Layer 3 of a small transformer language model trained on English Wikipedia (12 layers, counted from 0, width 64).
A neuron's activation on a vector x is GELU(weights . x + bias), where the dot is the dot product.

Input weights of the MLP neurons that the questions are about. A number n stands for (n - 500) times 0.0014.
n8 (bias -0.072): 377 573 550 476 524 491 459 24 485 503 444 313 600 499 657 292 636 527 381 478 551 545 389 407 670 524 732 529 572 389 280 568 564 431 508 495 515 303 732 625 762 622 370 362 818 505 328 710 653 349 504 817 491 679 291 451 612 367 766 332 728 174 442 572
n33 (bias -0.062): 550 862 375 680 402 615 619 534 659 660 607 434 564 484 505 696 408 539 348 606 429 310 557 444 545 317 569 588 416 306 312 563 455 510 516 357 532 530 472 500 457 429 480 521 474 575 346 530 466 460 225 445 472 449 502 599 701 411 556 604 567 320 434 639
n50 (bias -0.047): 335 554 656 365 359 611 343 626 552 661 344 491 381 491 369 410 590 499 561 332 468 211 502 309 651 571 405 509 558 393 476 356 511 485 678 692 514 451 253 555 553 510 655 363 543 411 270 561 496 530 554 595 597 530 617 362 421 383 662 88 798 336 396 507
n61 (bias -0.055): 540 759 539 352 219 550 481 546 895 498 616 407 250 627 444 500 344 776 442 413 720 525 537 576 699 440 530 409 487 146 441 434 318 332 507 400 327 513 351 812 458 373 392 271 463 680 556 349 512 546 484 526 553 443 626 555 497 573 561 509 566 346 557 724
n65 (bias -0.025): 716 595 554 392 440 471 386 556 733 580 607 476 414 583 428 724 628 621 475 472 182 383 912 563 659 446 355 406 368 239 562 439 334 587 399 407 554 861 494 740 480 315 424 439 517 362 476 253 514 511 418 380 442 621 513 683 408 533 646 634 542 460 864 811
n125 (bias -0.036): 385 775 418 329 479 519 617 605 649 592 606 485 382 550 268 227 479 592 505 378 304 569 936 321 675 502 475 468 438 328 455 289 629 372 553 616 493 359 507 714 469 681 374 345 617 576 447 558 718 578 604 348 490 432 520 553 496 222 501 541 567 219 640 721
n176 (bias -0.120): 368 579 632 451 437 743 561 439 458 753 615 422 452 585 449 496 573 437 457 440 521 400 518 678 556 299 263 523 347 320 474 383 691 611 526 371 601 499 525 539 585 491 350 406 447 618 562 411 512 343 376 464 633 624 237 697 709 433 551 413 518 526 495 544
n204 (bias -0.003): 539 755 402 419 404 572 639 494 488 547 351 460 455 655 331 612 490 377 424 656 545 518 576 426 457 519 554 301 580 269 360 466 555 472 412 384 533 586 376 565 424 548 430 511 606 687 526 484 362 444 475 589 578 473 421 481 467 384 446 338 307 587 572 620
n224 (bias -0.030): 327 683 495 407 618 430 495 606 609 570 702 433 200 671 389 532 469 565 446 502 637 560 344 420 695 489 554 710 514 645 477 618 516 480 338 551 415 426 437 642 527 604 582 628 608 512 466 396 480 492 368 621 528 430 397 450 611 219 581 470 579 462 596 450
n260 (bias -0.038): 212 473 436 591 448 597 359 485 596 472 371 431 454 466 720 442 227 251 471 552 541 447 529 403 577 459 641 435 370 354 215 548 641 777 416 686 472 491 480 485 839 564 329 511 730 490 431 356 577 447 439 643 605 726 360 488 427 540 659 387 671 299 649 524
n265 (bias -0.067): 447 536 715 610 204 475 503 529 751 590 497 419 331 373 733 618 776 456 320 492 844 607 443 699 500 301 520 341 363 472 331 430 346 523 689 472 403 510 489 571 475 456 597 291 649 602 380 586 250 364 439 526 688 659 665 484 590 464 600 697 459 545 651 443
n278 (bias -0.039): 381 476 568 698 508 497 651 316 680 576 477 371 447 590 569 487 476 461 546 87 498 417 819 534 606 511 456 290 332 510 635 591 576 556 629 867 609 633 566 414 559 441 281 370 538 397 441 346 586 331 656 408 514 480 441 395 375 482 631 557 373 432 551 426
n283 (bias -0.015): 336 328 520 358 483 539 546 402 491 531 328 219 345 503 813 551 568 458 471 280 391 637 566 530 617 449 539 550 423 550 290 413 542 580 424 750 602 686 436 840 727 377 356 529 868 466 301 239 331 454 484 806 481 652 449 384 441 381 495 551 830 293 536 507

Each question shows a token from some text and the vector x that enters the MLP there. A number n stands for (n - 500) times 0.014.

"em": 534 543 441 456 523 576 518 467 468 525 518 520 535 391 471 419 516 541 747 727 514 537 428 553 481 517 437 492 589 455 538 449 592 369 434 407 464 416 517 515 466 543 502 452 515 604 544 544 481 465 488 538 472 515 435 551 487 491 539 454 603 491 455 308
Which neuron fires most, and how strongly? n8, at about 1.6

"UC": 486 543 432 493 527 503 522 544 604 578 465 526 530 410 452 553 531 551 702 603 497 580 497 622 452 431 474 454 488 411 532 458 486 504 400 423 507 489 519 558 442 441 483 610 360 499 668 469 367 467 440 472 395 512 465 565 505 518 462 567 601 535 537 374
Which neuron fires most, and how strongly? n65, at about 2

"ac": 512 489 377 472 578 465 473 555 410 535 500 594 486 464 500 485 465 480 730 692 429 564 426 557 447 469 501 569 573 522 545 509 626 439 484 419 479 446 557 423 415 448 512 510 450 617 559 519 482 467 484 592 567 498 416 505 551 473 516 403 509 507 484 291
Which of these neurons fires most? n224

". ": 471 521 456 443 528 585 533 438 472 555 422 483 513 418 495 455 510 532 897 549 458 497 510 569 468 493 467 399 455 541 512 460 611 477 473 487 506 511 484 542 534 543 493 539 515 532 569 479 467 487 559 511 437 472 480 493 473 483 499 545 555 528 482 220
The three highest activations, in order: n283, n278, n176

"\n\n": 434 527 494 530 600 495 538 436 477 566 453 459 541 428 501 428 501 522 913 579 532 510 476 538 464 478 505 399 476 539 498 452 564 502 450 449 460 512 567 532 485 592 427 493 448 565 581 458 527 485 540 522 479 508 505 469 518 467 455 512 524 483 474 300
The three highest activations, in order: n278, n176, n8

"e ": 469 468 392 497 546 492 512 507 497 512 481 513 531 517 506 484 493 538 911 614 456 505 498 498 526 494 461 484 481 448 607 527 581 444 504 494 514 511 512 479 431 483 466 521 474 581 523 481 515 462 516 482 500 471 396 522 473 516 524 494 499 512 499 182
Which neuron fires most, and how strongly? n278, at about 0.57

".": 505 554 428 473 576 578 471 488 461 452 502 453 499 360 464 459 540 497 796 591 470 477 394 533 455 495 522 513 567 564 502 459 617 432 522 537 451 479 565 469 601 643 431 453 461 594 547 506 423 398 527 540 479 470 424 495 509 513 499 544 561 516 424 318
The two highest activations, in order: n8, n176

"e": 508 533 395 498 616 514 524 510 445 548 482 524 482 476 526 467 491 512 672 757 450 495 408 531 529 474 408 517 482 480 472 437 582 500 416 398 425 497 544 574 425 589 554 562 390 558 446 514 494 481 534 470 511 445 496 553 591 530 494 554 569 544 460 239
The two highest activations, in order: n224, n176

"activ": 540 537 484 487 581 525 481 582 476 402 530 530 532 439 448 415 513 540 664 676 437 554 438 612 468 456 524 461 512 482 451 498 570 463 367 350 508 449 511 508 496 442 517 564 480 615 675 528 498 585 518 574 514 461 429 522 511 436 494 463 447 514 439 286
Which of these neurons fires most? n204

"ach": 482 547 364 451 503 447 504 632 523 505 491 498 457 472 481 456 528 522 707 748 430 524 407 524 440 475 474 502 482 530 611 462 587 461 462 409 548 478 519 487 439 571 517 558 418 627 559 481 437 510 431 537 519 462 475 541 551 555 458 514 478 490 492 280
Which neuron fires most, and how strongly? n224, at about 0.64

"of ": 458 455 440 454 572 505 538 509 428 540 494 488 525 545 543 479 457 471 877 514 460 465 451 496 460 495 418 524 507 472 648 459 548 490 471 536 501 477 555 462 458 553 513 526 501 557 561 521 502 448 509 492 545 440 511 468 488 551 511 506 552 532 495 158
Which neuron fires most, and how strongly? n278, at about 0.42

"port": 518 530 472 476 520 486 458 556 435 543 420 505 570 341 395 414 508 535 746 594 475 513 470 530 473 453 451 511 504 463 424 480 599 569 434 448 457 463 523 545 432 526 533 502 468 578 555 625 491 399 637 518 586 472 528 567 503 459 494 489 578 580 409 361
The three highest activations, in order: n50, n176, n204

"yl": 553 534 410 419 548 472 528 520 464 486 463 566 599 480 462 524 530 535 769 700 401 588 489 544 510 459 441 504 493 489 588 473 591 464 426 369 538 464 473 552 438 422 463 581 503 546 547 484 446 456 402 530 473 499 394 527 490 560 516 480 544 498 518 330
The three highest activations, in order: n204, n176, n65

"Spe": 488 537 448 511 469 506 504 505 492 603 525 552 589 368 438 494 560 537 694 693 590 469 449 603 469 419 431 463 497 514 499 460 519 486 553 432 449 465 496 494 414 486 553 447 401 622 525 523 432 396 508 489 540 488 528 591 474 510 506 571 564 534 435 265
The three highest activations, in order: n265, n176, n33

"field": 517 534 410 449 508 500 506 608 496 570 532 546 589 359 408 427 534 532 782 636 457 513 518 517 487 450 453 510 505 512 517 416 594 565 499 460 525 487 540 512 422 528 452 492 380 636 549 508 508 441 487 483 488 518 484 542 500 458 430 468 598 430 448 381
The two highest activations, in order: n125, n176

"ar": 540 547 394 480 567 581 530 533 442 548 488 530 499 441 534 438 469 516 720 707 445 537 472 605 524 435 459 551 573 444 511 460 588 436 411 387 566 517 495 483 490 499 477 539 389 611 559 441 476 569 474 465 450 500 399 546 504 497 435 453 576 506 474 343
The three highest activations, in order: n176, n204, n33

"and ": 443 441 462 429 499 514 531 504 493 499 532 510 542 518 549 493 430 520 859 542 521 516 460 558 469 488 458 514 532 506 579 468 563 478 483 547 471 493 468 548 468 538 485 518 473 555 525 465 518 498 486 491 492 501 479 496 463 472 514 483 600 523 459 82
Which neuron fires most, and how strongly? n224, at about 0.39

"ri": 533 618 377 478 610 538 477 516 442 547 517 480 539 513 487 492 530 542 724 630 462 475 444 522 468 542 447 507 600 502 557 479 585 462 445 364 495 432 518 383 355 481 529 517 364 597 558 514 497 477 490 435 501 525 354 576 586 465 517 541 528 507 510 377
The three highest activations, in order: n176, n33, n204

"od": 526 537 375 488 596 493 551 568 481 520 480 483 492 487 492 445 532 541 744 740 480 547 419 503 524 496 443 484 517 467 593 478 548 400 427 395 537 445 528 506 436 480 486 478 458 628 594 511 451 460 439 523 554 503 425 545 524 534 520 438 543 464 478 285
The three highest activations, in order: n204, n176, n224